Layer 10 of a small transformer language model trained on English Wikipedia (15 layers, counted from 0, width 128). Numbers have three digits each and are written without spaces.
Take only the direct path to the model's output, skipping the later layers: a vector added to the residual stream pushes a token's score in proportion to its dot product with that token's output vector.

Output vectors of the tokens that the questions are about. A number n stands for (n - 500) times 0.0032.
"ants": 329583616309481734427516497602508669589428569530426393481540508509216511606600598436376663491526437703609557390695364448573345403617318518605639417583495325476564584374427534594480566448403636388309567430491519474637277439541733495498691557508536558434460498394515361243433742577480533280370489350430524528381496317691656405418529651699473447502472472449630420538467409586465688688362
"fore": 324583819483695427404465444499512594552404370664516231497248486519448555320509446444391684458527679681416548436431430302620434416542528446473559401589632455419666406438425564573275305656183705622514587642523724625624378453529471520680484474345170493583552684555636444395555624469443334509499437531388512524702588482423587506419510636512667443538375425378525532364331721645486641330552
"enced": 442668528519536473452413454500573514525427348280351398502617451540259472454481441537398548341462576356712507456354502588541388374662455486729533324495277482436733429336542633746282417575287827717236410747307468716443565699665691365547625540456325628418510540394410492434421616375424446531537671573398613595586710458500392614377385566536626398588359430623538511478345532569543589624632
" in": 505413527637454438442589488449500515513546481536506605507604494477545490543472431458589450461562449444463536476494541454590565518455358398520393474539583572509412464650498518574550487711439427459559403443534507368613490407448447492498464521539527395572571583325543549576456524358468467553450554483534496523424428564547507600500458414511416618458555535599539416500449492496490443457600
" the": 430424486564650484445571452450491465520592376499537279531422495521529468546522436450569367541449427524432493525471540403669474434409554524617515556518541565600451458590464557465485486668412348425536546404701510545647422473487510475520526475523606510491493535379599521401509466501641549603605465406460446469474427491469526557558535398531378407539564453558516458464545508458564462499543
"el": 433638441378452533474578648377575532504568571323557544442535554479547603353294512509469414536643556424577524456384597453481516433561525514437430631467316358629486384351535418418372449662524423438584461560457362618424594504515616490412581499540390453556491678436477426480504722466410494434507396590652502587534555525341588534504549544586435505674438495346572411645552538537491535309644
"id": 538708496357601410486581562447577414445617584547497623422327467496546470415500409576367608623459625513451410313508581631415525395392396578393479413489685540574517502567612486575346497613509569600502412573390488508392503463639553614465503462544469507578508475498492211532313445499378621523444523583452577666471512523476484476468441594615434526424511397510429563628457511425466445593440
" producer": 488575549366567611504453561556496592309428376512538310487484509550328569369628558498312490361534409546403479566562371579627455567589429543648596348491309321252714507491416400540357526433284622617378556460388648661524759662379688470580601558532381588415398427538733385614470621402495506460445582451363588410530539478460471504591397541647637541495475557465475654538524552405588444421490
"|---|---|\n": 245554803279380802488316632456174483367291481367521363529314554612302600298391618553249382472743533444395662447532462412667424196530503576885503409477526405214760814488306706581282415644416486763209584682616973542564507560762811503671520511389194468523414314606617373275666467418546570555399667458531690241464654330654537536345407732752425644705336454284646625423369522590743406234306
" wrote": 450510625472586613514530567537434652421420375434478364486411598489421495453558657482500543365491454371540616577263394563664313578659281604523541372444397346454359529460492461408284473425259693592374473699491658688652481538426652540578508498628384535506364442508575497525534465390400497475607497505456553640520613359544459536545444590540553596634491415552578648511312497559482586411463
";\n\n": 300616676589619603413458427281546531702403350604353409477370691527320373576476481462369541439780668679612486642412395437656529515727322391690667526364488590442640617591398517546479396460356565417356515579124448501484532776374585378587634598299476602439453288654753552425386630497373553433525474586343440556614610554368577602273610621557483490512427558535349365533351653461405533296479
"mir": 419627597462415641408264582691378541338426544385620247438373505523564642545626601530410430524394694389578413453388414804550540423604474482635347505408464608528567450545334689665382574347316694520525650497287560473320482599432644487658577571459257534497300523490748555437545716471434359540625620367344472440629575474413547406482356643445660436724318334453468528564280560742505611437439
"atic": 633580512315667464705562526470560591425621522448363463388320503498500562521427714507335576438511584420567762437362206529635634711457338474634390536396414431433635605458377641605497379594219424739327531388402698500456458511547561525563777409416437524387464426469303572445429539476403503331417387383437549617343608480408701360470468663640520418625456408443644568823299482611661575536476
" have": 365443704475546572571494403455530694484378506535566461497358480483453425411421490486521524537586451553582601475383367532623467540480348471717470492492439365530404690474311571543380589538246622585468502664556623683546561533473580541412447483420440466502420575571539572354482549580451572507675594511456449572502456461474547517287424509401538515556487589513533464600301494484393610295537
"rial": 460643487185662449378328494673444602555458384458632435415281597544367740607240653534354558481449535322674656485295273785602377527355372551571570609592328660450881607357525481466545337304254593606368745435434672662502584526537750469457602520471245485276426469758405451407546493353516491436564662433331431564533586586575449584356387647530536518733427449451253480452348698557720464589527
"D": 548505550431456555585487479429488498445234487476512543536434540494597434340609425562541652492515514483313421675601549483546445513482479439350520317538599331586669539503441482468603492525573513634447526573554490580392672478456445429569511588415535562401447478588496407426377450418542507580474469547489528365634511503529520612586492561479627573529384340591535569435450466449547455388520
" code": 415547688342487551421320515424544493493419503523253394502500628538451544464577592565406454565621492534470324584442405477604573660476485564634633374525449178358639423522395496651630390608187578650430504596361461603588672501702608372671540614484460426246553353635402527558484647324427503561529424312356520525534545461472620503546513530418592645483459554446399635641481600512608435417322
" “": 530559628503612637518344571563388538465349391372413385511415555552439560483553541510437584404640488415544538582371408417524521444643350402566481392339385516299526555604354592583429284583442705491312550487386576666688583482668520529572514522558445611572341411589545464604544678315470496490739511472265496516492578460431630556494454484536511488433495500540493627520345520560535613418382
" them": 596594460525515677466475375486484559502505535507447327425551433545388642407561470418505598570433474702507420390486323438690494395490474538608509457390546442607659536528288626372467510468226513605394444557398586588592746552485551405473583547491429488564502494548603512349455651517630431494576483436472463500380446519455534421449481460447509361545520448667534541544423505579453583561491
" him": 441579538572576577349467398519445559335487445373528274390534401550366738367566632476432566513257526559520492398513333551712421581603460340550538308496389437538648550529285666623430453462311496648484426643338603699615738713605499452479556553559473750541474489628623522354371608426711300451750533363483406591473449502475535473453514502514541340508489353472527572486382496622405543436511
"ases": 554615569398579457604459522531376527464386492492544409486388484535329488546547477498408534536652611630605764527289309387663308373644438437732614477532509348537623375242113578686624338392399561559382526680431481682573570701498491345858555505499526576271425498415520545284234588556581390452394468489414478505581561316766639563548480614463527625495337433435360465776514653447599630356322
"ength": 351754694385569601417490437694340631530309360420533368453341471539352463490520385527164551266651352578391748531385207613709541467722358712761505350414224340508791750609507522596399315407309755626262602725430552552588436545412410327900489713591478573362558358425733359410517722271489553567517533386396586411624684484683497457489219591589756474709303460517488640496429464660343517279353
"\n\n": 353470610638570417373573515377516442393516443610492568523558577516470399680463659513558455594544553622486556604409516575640493593561371443702581525623495496512463497515615436500576546422351392488349513564430502457525554757336415432532420425403604536576533332544480480457494506432182399618610552532614325471489571453456656557462595558519365636415531515567402411334444567480406391293491
" that": 458482401586728543555560461442480516486380444472517350447519529508568549560446531341586420483606525511307581571404413485652530460517385595759488405544561420462584377548450671430517540620353453539422461449557713589610517509477506486513471355575506486475531590445418597496543546331468515470586406457482595594592442548354536496516456464521477456555563412492609379478465444571421421402574
"rench": 408639713395514804430314416575365693459352308474517426410452668519456660441575534466430569411537540590482587355452412614693449392702367573604540600569316339535693548380567439685458446407319614625406658338415620688422516351513562329537706564528255761304362483569510580450479479344333359340683622437379442411681569350478647565279320676695676422621356456382409510560356449702543652531558
" there": 438471606582578473419620338544611619558308424469448260528467563544565522509438518481622575472587571495527521578533327518634487479500297445637430409431493567431532469655369430585492502635286484460466536570593486457692478447602532497540524513447502484450583603392551563423584565348475515479537451463437533453497441502532528576512326536492413499559514335591491293584488545559498475536540
"arily": 577660716312384546441450402438379528359552409354201464526265667559470568616571510622533571410399444597560687375449360458619338438486384502753245477349518462296778387252252646458545464595244643542320639669218713606858514608752549515370491659693383723478724567445717314416515395475697486190550506320262522503651532518696557370218475692678666377654448334451445595494368759661376588420552
"ominated": 363676524453721779413427504356494650360466344444373493529358421528249535312648567538507460261430557318470756373411265704668503609471413549599432467444364544177748389397447420439354312447349753628533514749374511586674633497496762422598547571523401582467467537635386521406434576324567472587548587435345535367518696367619610466450605668622595471825326420544595568474468560660490450453349
"ature": 481643607301582591361583477622636719507559433504356507497255680526613362536673487516254601515441777518391387467323239402567454479517392487611456394404511287335605457273269574522581424417317406548363512483565730554790417683542419474392693400513395704474450453435570346602511573445603445431550610510402717507609597310692670280522483589617531490491363523452683441446536565710491447457526

Output weights of attention head 1. The head adds the sum of these rows, row i times number i of z. A number n stands for (n - 500) times 0.0012.
o0: 347500646583531631276373388464467201464494709474521327397711425574335672465415597568475563773670642526515343498866425312123634423267856440396339553644641280467563648570356367679497503403624450392738566702449342354269460515414533484532591503470575407703274307484531375446571664614710490473362539373415535412588516554610542672432598616714674401528591387437441622325512634347625477567146
o1: 652349381368404415344331479446387440525598617445506676557367524571514502500604508517425561318279533460551403549596927504448476291422690659429433427652456326389584563470705518513531522586714600441469511344664597457527500431415459402488303462493400535421619334794552289441616373506599439401730552514466668444601818215593497503307303638291763623266409552450430838435575564552542610615330
o2: 481379429457522520534465727559348331453652491590558601630478504392466483443421424600557378508465610449431346498467470371552473447638537654265521494546612580562262527491626411594243484188466915569577563353724642495691472412553640629373452311625512334606315369347456405397454428585427525464565287654672562625422529297551716574714364365649438644593503612460395502414535396600454590631391
o3: 655592561806620383509645597322610491516561534376545268578403353463393399441641467415466523701541599619446441490481412540630467490456638664371620294707618578535372551455581517295544555418458497525426525711486625492542551634536400592292390199639749270459698546412572547498532403460568398135364441591509454556421426400618357452681435521547631684486475325379416310463481578441326545786414
o4: 703573375561335192535519392799498594592374511338237737370446522713621646663599610331400370561260676409340299626508761566673514416509650477495672438520397594180357384701414394569541479658610405551606598348485554397362521508607483511492360405624544666364595287589408478733383599591474487391405458216525532456597596445634365701621543199570228560588423494173463410525583457570630752516542
o5: 576501655520526448463563529613669569855494608682601476685427634543603445591452312393526646492520350615626621468478537296374561440571594542387473421578442383432757551432549413268384486536313456523506392798506515473270309699464464533716524620693362492566489453457506451424404452498488583471408370394528573419251776241647744606195478606407517532657710596504375230610530359427419425188267
o6: 431503548396628435506566306686646531434312341357564466211526821672477365612569497677635219444214427412517776663310712492575474553624358547579537357256506589550623712741453348516413649473511641551530484655522256472659374453525427473485509440487456298555394561532500461472643542407523554381419612430677559397519662337457414559554461468263358550392577691593596698506684348375418553443364
o7: 457486686597516551569525591485543328535518548477447506476502488649376565361458572613444660428544448564545517728351256432555494523442775569380489417339496396541609829416535258574596590608327588307402667457509608468556376569586423551622467424447533451293702292455295649461531352520404426586539519492608567334647227560668400534355334322506604468499332447487459397278814452585642637654548
o8: 307401794565529704458623582467649488563409593481391597529364519567480636457494297640501397425662516693042598418497487626719617557463555442350480483564732494295872554391604635826316406400452589412629281619451635401364480396350648498421284628728499502607347453377331550336507537549529409614523437417369639418526284409387538738419546667369575591522472390335738428370396487339563479568439
o9: 545517447511610592539445570508645859584477439658632394516726758232531602497406579488621503324420416536352331383500547489391545496441180678417556466623409486462444160589542433463484603354375633453564546475601633647409568552372581543596525522579493428331482537355655301477555511569607450568515423341411620313311623476405502460450427601690401453281606325420432582578568582602451613446624
o10: 514287421439599591396374582429544233281322702378503440542734544588486322641541555618557435571571388318317448460433687779334417670502766653461548487606439610483420637517466691519364469505563371613528315614387475591617577396440432458464312451448649561362498501371455510783520423372737562543514634545592366273613695470370304612437697576513685695438498496317524467604363419569345390446475
o11: 323471371369531531617544320617396584583335593484559558414519381506439472504480800569681595458398522239440600654448437720386626512365399707740412584599381508419329544582431526434422587570673556669263488281732499373428389494695489644558570369655562630417393756601293316529471510539497433429432502562606458338431552444479534503544706326540314372492480337661475524561344462535460505506711
o12: 430456511549425471647462288332411509429539311579484583426501803499446471715645441143462227660611706502315559569443600577383455447524388620341649252620610464541554343594548620539430493651523647668484497421508643557515609507677452379389478561669308310426559109464226594581645431690571495505491678619372731551462377420317428500477611615606595523556333327340465419413409744610519321639645
o13: 551520474672510698428588187489366604444413383598288421298476500674553517311565261545519431546555471563549640359400722507456581795675107597455638473537447403499488582688518565401627548447420391343679492353394429640377616509704440574322436238543448447532546504691435510482641745391395688436503703624516608525476446459320473350382440582253578427622625516420418349657514316607676733386534
o14: 311550409416589230450558483459397535441602390514461603353542552369558793602441575267563467424535582294505538396406546588344518608522391421577569423671401312436235614374628508612448623559690672466569293514710517567629360487457603565386458441599509466581436455460689362440262592474576448512451528781308387561283604389447468822405981425537636382640450402514472623483398511330602683692456
o15: 404740578397349550521576307594658717372438561413426306498627455459506477621702663386553607729408660479513523440501446445652346616526628630351391491365306429645314247495437501478588331545744571594537693578482313578653436506465455306749390446573387454540629446655626460608136523478539446630304436380497446396673702477692558389640631562593375328619417681493609357512528394572120411389183
o16: 488472695588611605463550278438583420359516374366576317621623534094540514535611365378477544348632438490359369415703477638577520572674079521525338571322450571579678332345460622382521713648327392495538380546164509660318820685399566442436541408644575392621539538351520410580405626434494508588629644405482583471584483550437556414439409780430776607523442674654536575499361616567333543335360
o17: 494481310543623541474602459368638616589414542682501604607752432590430605642459394332625458628321444584617524511545502586629387229388624651721645578560467249527669544287348561032455528339856614439376577712632406716419625695272374702354485492438518494487438350563504454203285389667623577503350346388549346533481419617637247419564759688317408443554834519529355412563523335578301235672352
o18: 322841540558478478462531357494465395425602479600414565391594328612372375478628505532407645512606430615333342413642483622471781510402630447491454621440574418718463533317637386551476621459472503496377626443405393316519425705482421598413711650499451453442366437584518437642523678238602371541510662508673393598439596719300528526564657619463393345472378604515357525372567576428598391270456
o19: 318519612582532333485381678546647357608500297592549575654230285429463633588507563446332514632605574612572643398523289447570489508591452422478565508764544505510555355781394524520423522671506474437455530454621634300578259518515205587669768654660269509527742428401480576504410581546202366554485393507396475356355450347281562601659560325467544355384805704533514536356637356236426577385788
o20: 475563538742275318351520362415431423511562469436552576689624517589476227376514462442520593278618433383484347497398562460699471643235627752576531455277536710329650424508475546593594508783296477360450580628430457353247455539271395479530511485521451425595677492210560326740493552333209498585536329404772592324480453556757600731459451627654616511532449685652736649475573534615472470395403
o21: 485348507455478637514440608449495720447374646443433304408525356482592796453364638432367347564652436475473528439583445458572525345565144547713745526556678168563553679427550596573680510340440508615487472563417567611334307588528375639552514456713392617513553630472287579814596556230468284623388592403451538442666421463488395152591230398517804366702313508443514175511532704579413599724484
o22: 571301499569374551611383731404684469581679687639732431465487493835491336241333275672689567383628538493471511542457367570380628518387474587273406302577370574286394511521477418542377485624396677581665516643418632606267420437362656292626312541558642655589346454285505363591481416379388363365600504347359436528385605275752707626547430522533631645614485644311525561549355620468517560463614
o23: 308447573538639530454499576301608575288636391664608441474251574470590423480384494289390659464609644517515405400464604491336469388571552424612380659593615473612687716643563405692426501162583444308566468438368518653319437633527345416502564551394548511730625483651387668498531585637497354575507409827760496215594430662544468461307566337410553407522435465410527427396533499518490381569430
o24: 541746510341613489494452412521438369517457458430492557348356608209530570679415550561338396228442702471532440604578400535488714700605598536220514446451601606406527453756540470461623626428589436401526626422493620323521574340571447309602634418536426475391553546518542436467656304421453672615506517687375520293743635440425614756511589296468506304351513553510414294488741466570498340442679
o25: 294468478596546405179422640399433374636697677573568612466545676480572643538489291737504679353455556684421550349276670481574326702518579327327483673418594439439368517494499578568326318480462688547614498770415460188622712514270400428607674642500520298530485364356618367221476369567694509419487583487639648524428444699466434461398562549428760345517573563643488405533479455562274339550451
o26: 527396680814487543548448674381444362485600624487624515499577392534479479774536520555575561401461687467505453462503602432376427737616454347360516395480419483130583637699715661523372511468551403577529540612551468492616719608484383478720306399339637390361404366514393421388303744355560572510573532604438504323367464298353446438389572518356691477412312790449642460614346596403447498581410
o27: 630576576617591139543388650435410371684413316415295564601637356687687511569487648713444383617486567451315269510624545483472229543409589583349519412690527528571451469556336519568479370523435507551458879496534772564577532365792279500448213415450470419547465439506374455522541511721674363407594575553372296567499471597447433377799611612469375445457584421389380343367617468539600670393651
o28: 501296564558507733480432600442521496413640456619573554348635439492510546607335494605495495358505448316386409204365712632417521390688342652521497462458464432557356582509365540518538531559463483499665458599374679495617494608493591582645401617585352524565396584393424613572704424383511279450678456587559374476460345451513496480647504591635440517302342409525523477375595427676528352537613
o29: 463618558628495386494548411488552521383395220563552533402432521746457559250590605404445498634616392675521368440747451450366480563553485297447374593485491560434624540548388531383518612596656627543389602316500154319302672530409681534791237481516651547480373414615623507628460485550400583479603229334515279360483647537491395528573701390532768335520613488717515577569306660190640457358749
o30: 588434431538545493644578603362490476799559530132367346454527438671562623484553758625536450554360272279471426768647437393520593395553816586509609338481344336429476475496392500590447640380193463457548866341851576348449412323688438420339567397490514618373703444439427559537551504764351406267256630550629526524673781573345440514503415349521419638621347469444332473500623264604441644603590
o31: 591710699636385516830604537319492515557428477493315432582488591379363466387557494479289501434364496553378451400358413491395540385513434678664383620719374537717364634543516554348372623555567448556384740357439441716409821560577561572528446559673454344579378560556536652668519747354452518277651391701319296571539450484527599377653559264336354428493615569512229395618457481460567532265450
o32: 669411538483645693506484370385373519537481550577396445268449607359549403149656462566533540433538467307843599620409522171515397508458623425668521458504590537594523722403671546359350548600519335594382678743462527259560472464563582374720541514403642441462451687484533415536506578462635438378425603462368401818571380413502579388301597424427562571669397323479507552489534476527439319562583
o33: 526597553440340473445447713602512590652324677488663541599385309556479667547398338409699300404508482379490584368482609317454293686396370722725553609418567444624611581672609538649366578669472367502375561448503545731626351268477260552486522523329495442449613271448692362449420491501651542660553572612484658537267511171378592513603280211577527524662723406517610612435515459448407247484484
o34: 514442446741495494491253506565447438378509591610621302542562374500345380501301458305674604647282621423502546401468319626436391421263541529577537488465345540540716464653473476540533619567329693731526747584354348339454423532431805471702433669372449442423582255511432365497537511317576679302663583343480379461567445629564563546361618641658514651536461662389484491703221468519587606567457
o35: 758566433603442304687553463485617505460430539525460519593667619604642244273437727663613497711734549430670361710493529486638675485543498276596509394489590312531139442679569550521794591456164355554438662354700465279530360462582465569304447343626531415212514515474577458317471444590534493323356537426684341351571783464693359471428658416454363601275136507596465379467640409421751601512472
o36: 663527338438555520353467650540655583354440551331702571462471493318673657524693411407631472579756374428694479546446480554380510499495559292296390538425683624485680732653225312560511745486851347581509388527518581619261537529555323345519538547174680546341826436341527390481355377528393581531411511490574539600452479350523620646530476322369415689399611310399517419540705366617404424510408
o37: 490517478544560552323540263528471473589349195479574446454585409352464598238570224510498399610618473698472500338285747408216529593553319414523594384397526511500606557396659320389537489345515372498631512716473395688511567695505639643527509461390545514836544666872566618536647443423672551473344616324349351744482577442503591548630710535490521440531553248465360401495316617554559494323528
o38: 519536611510622520750453511638614528492614553492466270547731511519511490297289631443403271616290447413402500603476334476635639644467358411531830504470675690547304363651364646576574316497379318743617570461673550390536521547309393866367422550483466492518233441470463497698423485261488459441428458387538596543520293559555534510608360290616658605661516401411513231603309468617545516593468
o39: 399396524448409365534370532484446595542567362588441350427682298525536488543474203392238385362798524582481347173557543492479336530399562556528596471448623313513500352398380606493600386509420426522714502559687590740559439233459430532644726425810451491642279605641571548622799545372687610523377541515303593665540518502670380636297241443428439493573818705373619614575493428611512424385517
o40: 519522615460497493309480624414301426463556539760337429521292474282707468404301652357484286447787246620273279344424528522620620552517352437350633577402537384606352643772622523655468346500631468406556423288813178566426608456550398637696593487422269620678528554394458494527420503358650735666766535757418536496380599716404645598345647476308718524423481703434344557371432601469720406398439
o41: 355481590435490773411191461481577338240673525416315616478179429543549560487558271343605400452437649410605618410493395671380472683651511446397425376516378550298406642455491533517601495593602503560708617541656452546441465405663633655475654556433473657478383348539760404647694520385513767651382140455423713295620554314532437375589515626400583570530516490387578652399517496424706547342414
o42: 682326463560348683506511540530657611325536597399459549436649632521434562472535302652468273533677525564364458555715579367321506414451737636523451442442451582410617532299297641465533370348683472457524534417591600609510500365616447412672377653538441497504401450627476442535318551517614364549620460414576595500574532392499386456468686440705422344491397405397571518518499555368509548537334
o43: 673541593514409572459465570437438585644629402589569544507676605765547358636748311762363457550832409578327562434479611459564334203500480433544669743498703338719471368358440297471644477222713520548376682677348635507430452653189413480598317614744547217505456496464458528539292481572434356504393457550570440564486369604397463486438503438546481367504491284324537600559329565500568439424494
o44: 356600455458523428462436366679460559478713397521563478322451682380501488587325534124646600464524707601397518500464534395406481413345520582389642348426672580886508406725484413753444495565452640578306553339442220464453515433397455354446620558456396400705449369572088475641760536391620524628440633743525679515511325592608469512655519433526450525478349838514347612445621789353583301377379
o45: 781767417670468608279758612182481542669548400522561395457279683581461290512599640436760498472523563249474511759356381420795286436408366595499732527480591345692260405647485495443495577596306600402426481510581447256655347529602270304400534478660492384521640468503477534766460382501323280581454397524464664479711525405498744496524546387335427241457460863502568311684633390594313443589553
o46: 703228466421497700433272665769524471445558772623853490379586513592254613382379551546367375462549377719447352402327469525484526314551450390487523545449269320538513746522466528644534452484206525655382582347799596648460576387635688759695555431295453597628390357399348418600639743449509294519682455220512325391505434318407427482726401298479401657461558519445901659405373437434496680421724
o47: 691621489422563464648495477432559274704359374464472651707357483397556395445532658592619365714491324303645454596503470461649505628471456528656459324573456232537659434661415246431588513697189461448643668422681410611415497566383399500584552543643450339336695179654551559504568388348540515726758381384604447304444568525475500698638510535436414524403505493694303394520535410620621464228277
o48: 402543537494371376486643425524458502529457395342391278650404341418507418473783725512747534622545653572525646621547407577767484603330406513530480710575399494674394418587512489596565517431404484567577513565530396266331642340578519387609655572578491423423666341585553464547416471578287288329221387564699385395546575466621539602708518712428480447631464537509157332729400492386493403371611
o49: 564287374472600451523824437642556456419429442235214645402328518571465376574474495517506705510344370525720615569446596417553493531497243392622439277359776575592428497491540582707494661300644300580415350555470712557549445377413615510598472695348374586467495658528530529546796719519467488592338633502595506382531835484422502348434215337501685531538372509509317479393401442592416587689424
o50: 526522631368490547386706431641447867506524468624490478389449456515539450442533473609660606671645679567323610643520541239606441519558205480379559587453431522530606493424461381388458572403516403702390686631430498496725669424416518479424654614371651329492536456490387396588433438469632452442798410445611280362415011657463470533659304401426570260610482582400461434613654417561514696312319
o51: 517288682623554179320242520309531455674655943587341423480689670546508348548332451515717438485457261656340509366410581435464273646394548423339523593597362239513466585383683657577454339876577341502507506520782412310954667711441415572466719421332576282526549246567468687412574466511667772231675499622408640538371530481519705577492792705286638501275625507517336428276318658493432370343272
o52: 601488560577512544732404523555338428505326650503365426229244668465612499236403529615523648380383529469616663407651630505408756502540381390533607556566489413352560550608539545520383530434415354531568507581279533603326701452571499478373403480406640695508570446716417458476476443448506484659547568633393686592630509399442535442547368383453539455447407635589290546481545515408523645305466
o53: 348365459508556393432320508490452591600246473413559411491324494690639474500469507332487374610746616594448320475634559408575512600496412442542422480450534580246642323687804568528417577779440676474380445410352497424529377346709449520500354699756667525648473376717590519560491568338392490570554644605660386454451594562704552614447586412442179455583398756429529522326388363480412415432490
o54: 486467415288671600386551555476586537528543634607668436586504505318467331515389375493438704404722508673543538397450348375560378519459651383564426868539476765700433352477518510486394546480527518577521610718252533522435491600529354612439444417414636542625682576387503515419466607476581291543449427326637552569433422434542682363398221522419404476493576494617489619449514390423631279368538
o55: 567297545568491668328692633355597474559737581372639335402505452431632546549550590465660483614796563331321450488672359535469463674470349250625333297603471392537475431367400457777613451380547544553520481555468333524569519344521349400583315592466670703607383513364509275695255433595409419700477550731548463581436555327622548606623469571810503269508516471506358636374553422188468416449671
o56: 464533448458245447566289715605584359567274634552378598438638433584621384582380618647785609326423386437411662798613544578720514735395495424490745626491576348353486239459505349573569249388514632447553770596486573362718419726587383362557500623377490660091526283749353297362368270542551589488651597759494540106707151572561392188463545717715358507624474484654745344438623413378302368464540
o57: 590691482336394436530580362539379287376476535548408300485573520419453597486378505268418643370620611425488473553507285581335735687534639281470492471411577481614500479371361593572555464674443531689629637500606592623511559465486581256333456498670538567389569588324558577477507501476432671675677685461462403518551407553435387577429635407567298452325568552458572556540515371462459679449419
o58: 363448611587435372430563578340391434538597345440341493788508588650722244446805483412545599447660275427384561432684626340755526535399186705485492468449587495488896575381641569395567346578660445245362484360656366530508551550408494296519527400588459505592524490326445350463494376370353680363369484772580613533443377910337515494313425327508733592692508355710553639272427667393795414667388
o59: 397584393377248569506435522499469403490534673616570547358328614618503295453450329470543361361519531526499505527283645488784572530415646736496815781331321452463391396406683534456658568380673535668623690607312312543585649468381535320568488369636616398539571234561513752429616594301525724449545366380560496614452448506531550387455310567600409386492279696464584600504546647484417466302321
o60: 700493742450509448455605597694566400597363518454370348555425398505653505496731425474290511415522463608437448516511393505538450586492562552295574358409467622715528479364574377616435561523808465464346502728706503597307499503617608502424296373464261594517484454471225415554470551329695331474529376464645461409743295723475533512643382484302603552622451346359382439575558455645600538760489
o61: 439611489587518510475659354296618608203594180504663431686600479475685685395657663525530372486482397438421419586427428432472616429496566361775458319598537420661535328413626440703631586610465183184345317529518363595438650598655506444522427484497686539431622647423547484592469541289569255566621501421574342556493382623686216570594589844232571431469384331591434479135569595742579469473530
o62: 560462436578324577321799583512527702402569524587482393749325415092223722326547769483501433442574552470521632493528428486727773349379641708668380437590508637352681471592391456651393323839641565457529355585620350705359202504702365524448337344572553703630486457398498552352437635554637272440602428397333384581403514206526510511661331651560489337717571567281516511329398343458614702395394
o63: 434532517472598417760365450487197581468388452652422537733386441359598336586645513505683543453440343391597804783451619497593400534550355441253364531352390351457704319950518192531461454318702707644597354534536563598482293638482378514326590501434549628269748457727703456627506432590452853624335422642413616348358626397463385206668429231542409451439890457547395483559369552358393532416746

Each question shows a token from some text and the vector z that the head gathered there. A number n stands for (n - 500) times 0.011.

"ales": 424540579499307466401550457578336428545496558477731524365589477543398582502467459494445349447468590512700472438486651504573457509565414562625532538516557592589472475459429521380457444378375459
Pushed up most: " have"

" leg": 619507555557489370508560405519343444467517571441681498519601542526463571706437429656575437571365439554497472615492535375533551458530391505647539571588610616433482505467470537547456519518464560
Pushed up most: " there"

" the": 442547487567451460390612595517527482563409639602558405478511440521410482512545415528519472413586570548571474461504627534674588534481416581599468427524524461474527600499489513524544447514547543
Pushed up most: "fore"

"ub": 466533597517547582441535563480405364575569464443487584459520536439501507534407609459531577483617406502443599551533451420528497484516496507651551588442407445470453544516435542549472598539485425
Pushed up most: "\n\n"

"us": 410499471410481400388519529460394449471512526540683449378592472471525481429343548505460505392558598541528424471576658584621460600444524584610621460439502489518395497502250497450422519448420466
Which of these tokens does it push down most? "\n\n"

"2": 391479490430566470578446506574491485343469667555487322475573572463564498551421505547436593350542544484449442475492469496593618430345621539486692516391476463571410462421473487375503545554509493
Pushed up most: " “"

"ription": 516557630506488560371610539498459497538462513384534298431402512311258438585423494702468729547605312308394672517561565339703656799669414391468387265342426239593541452439602419483684677655471540
Which two tokens does it push up most, strongest first? "D", " “"

"'s": 409429495530480396477536487554626439486428530548675358306545477515578482474571384580473481438454535472570453415500451538548526486496303509609506349443490543502498533463498456492477429526611636
Which two tokens does it push up most, strongest first? "arily", " wrote"

" D": 478527566546559540374533444515392475561440542647546513381521440372439478497500534581519636437450425482499551420501568483697548596587399497460439446465531375550456563609537559419517552645581574
Which two tokens does it push up most, strongest first? "ases", " him"

" October": 389523436475477430491481450466581469484469562505565357345636545510538494443553502535432462446484512428561404503515464518432474487486442483655551438496461465459501564426471503623411536616578627
Pushed up most: "enced"

"ley": 592455433447521446537520380475352454510568646538457527494497436452489485519435523505714509478552506520444340573611466400483453337497417554678549578577558440392402502663461623536400507491518510
Pushed up most: " him"

".": 504455524518440489419497416501361407453521602414642459461565298490485566575495522479569525397540507631537459611571562612571496537478465428624669402507617626678461472519444469637545508432409633
Which of these tokens does it push down most? "enced"

" Award": 406487499486468498419544456550422436478515578504643342409550540434495477460416521539438412400501560564549401476496598517604512528512447583652566467473525492507432498488379529542512485442469483
Which of these tokens does it push down most? "D"

"im": 469469426624470364385511471569411442545517439516465555518536585392457502497463528370505585489677522420408484500496535432555540367429520622544600610381569490569522626516397435514492508447525490
Pushed up most: ";\n\n"

" ": 311576498413560507563497510599386481399458656544411365380584525546539560599464473558499588319523503462441473580480521490575605610376669464468686477332385470629409475491509523310444581613501510
Pushed up most: " “"

"om": 514458497591459491423521436617334464578390450447504417467527480525518501545559418530513524467679428543486437524507482539563565462451444587622479555493542452585488432486431458601657619481436465
Pushed up most: "rench"

"ney": 643308404435557473446465422542529447564530501515537602343572462613543476558433365562484487626489442528516517562600555501583407400527457390545536381532428589560657478544485526449485429504472510
Pushed up most: " that"

"ig": 526532527490552411507434540474339416534589306456642427610387594554556482570404369445553619507526355531401514505525487371496569515559403677555406526402502451670487645344248536442337532344476343
Which two tokens does it push up most, strongest first? "mir", "rench"

"-": 434498454587500471402537522494362464477462501488637471603616454466455581573494510463545535468557524491538519426506606500479469504524533508558532551387555520527504566580521536575467476526482529
Pushed up most: ";\n\n"

"a": 370535465464381498393605571543358517560480591529601498343562427547482467434426549526524398412574550523597443508531630569684429582498470595651517518449545525577491517482291516425470474488384449
Pushed up most: " have"

" both": 367461552477432495430439412539409446548437592488732367427550593512570500512506472447439346459516476541514422410506491462542553535487470518565581481453512470531516447475456460528443528328503480
Which of these tokens does it push down most? "D"

" &": 485464523449524483339489492531401424488550509527530452491610480439475511505355524481514493454613493545485504563591565498531512506501519541598587522514497404582507527416404555499408605454472456
Which of these tokens does it push down most? "arily"

"air": 480534482568401438458560463528414433514520540424642407460543526489487589596445494503495356558510516528534414525474545536513506421587494469613565560545530520476450525493488537499464467434440469
Pushed up most: "rench"

"ata": 363453484478502370412407467638381237550432419581549417610401472513517480533398268385472511327742434398212561492500448476456689456518485618636539605519498537689477598467270513580531730359488369
Which of these tokens does it push down most? "|---|---|\n"

"ik": 375530464463388489385597560538361514556483596530593497353560431541487468440429541516531417413585541527583442515529620562676430580496471589653524518453540526572492515482290519422461486484392439
Pushed up most: " have"

"H": 477626448506509435495712622562460580538478641440493593435533435386555472533517587469451648545530276403449545629440594580575481528538509416433586643547438396455451523622539484494542552614449384
Pushed up most: "D"

"9": 378522445389504488704540514607386541342405764630403377435564493532532444536430505460568596361502488422507401565576482489591605479416523515438620472368493418575396466518501497322548607614513553
Pushed up most: "ominated"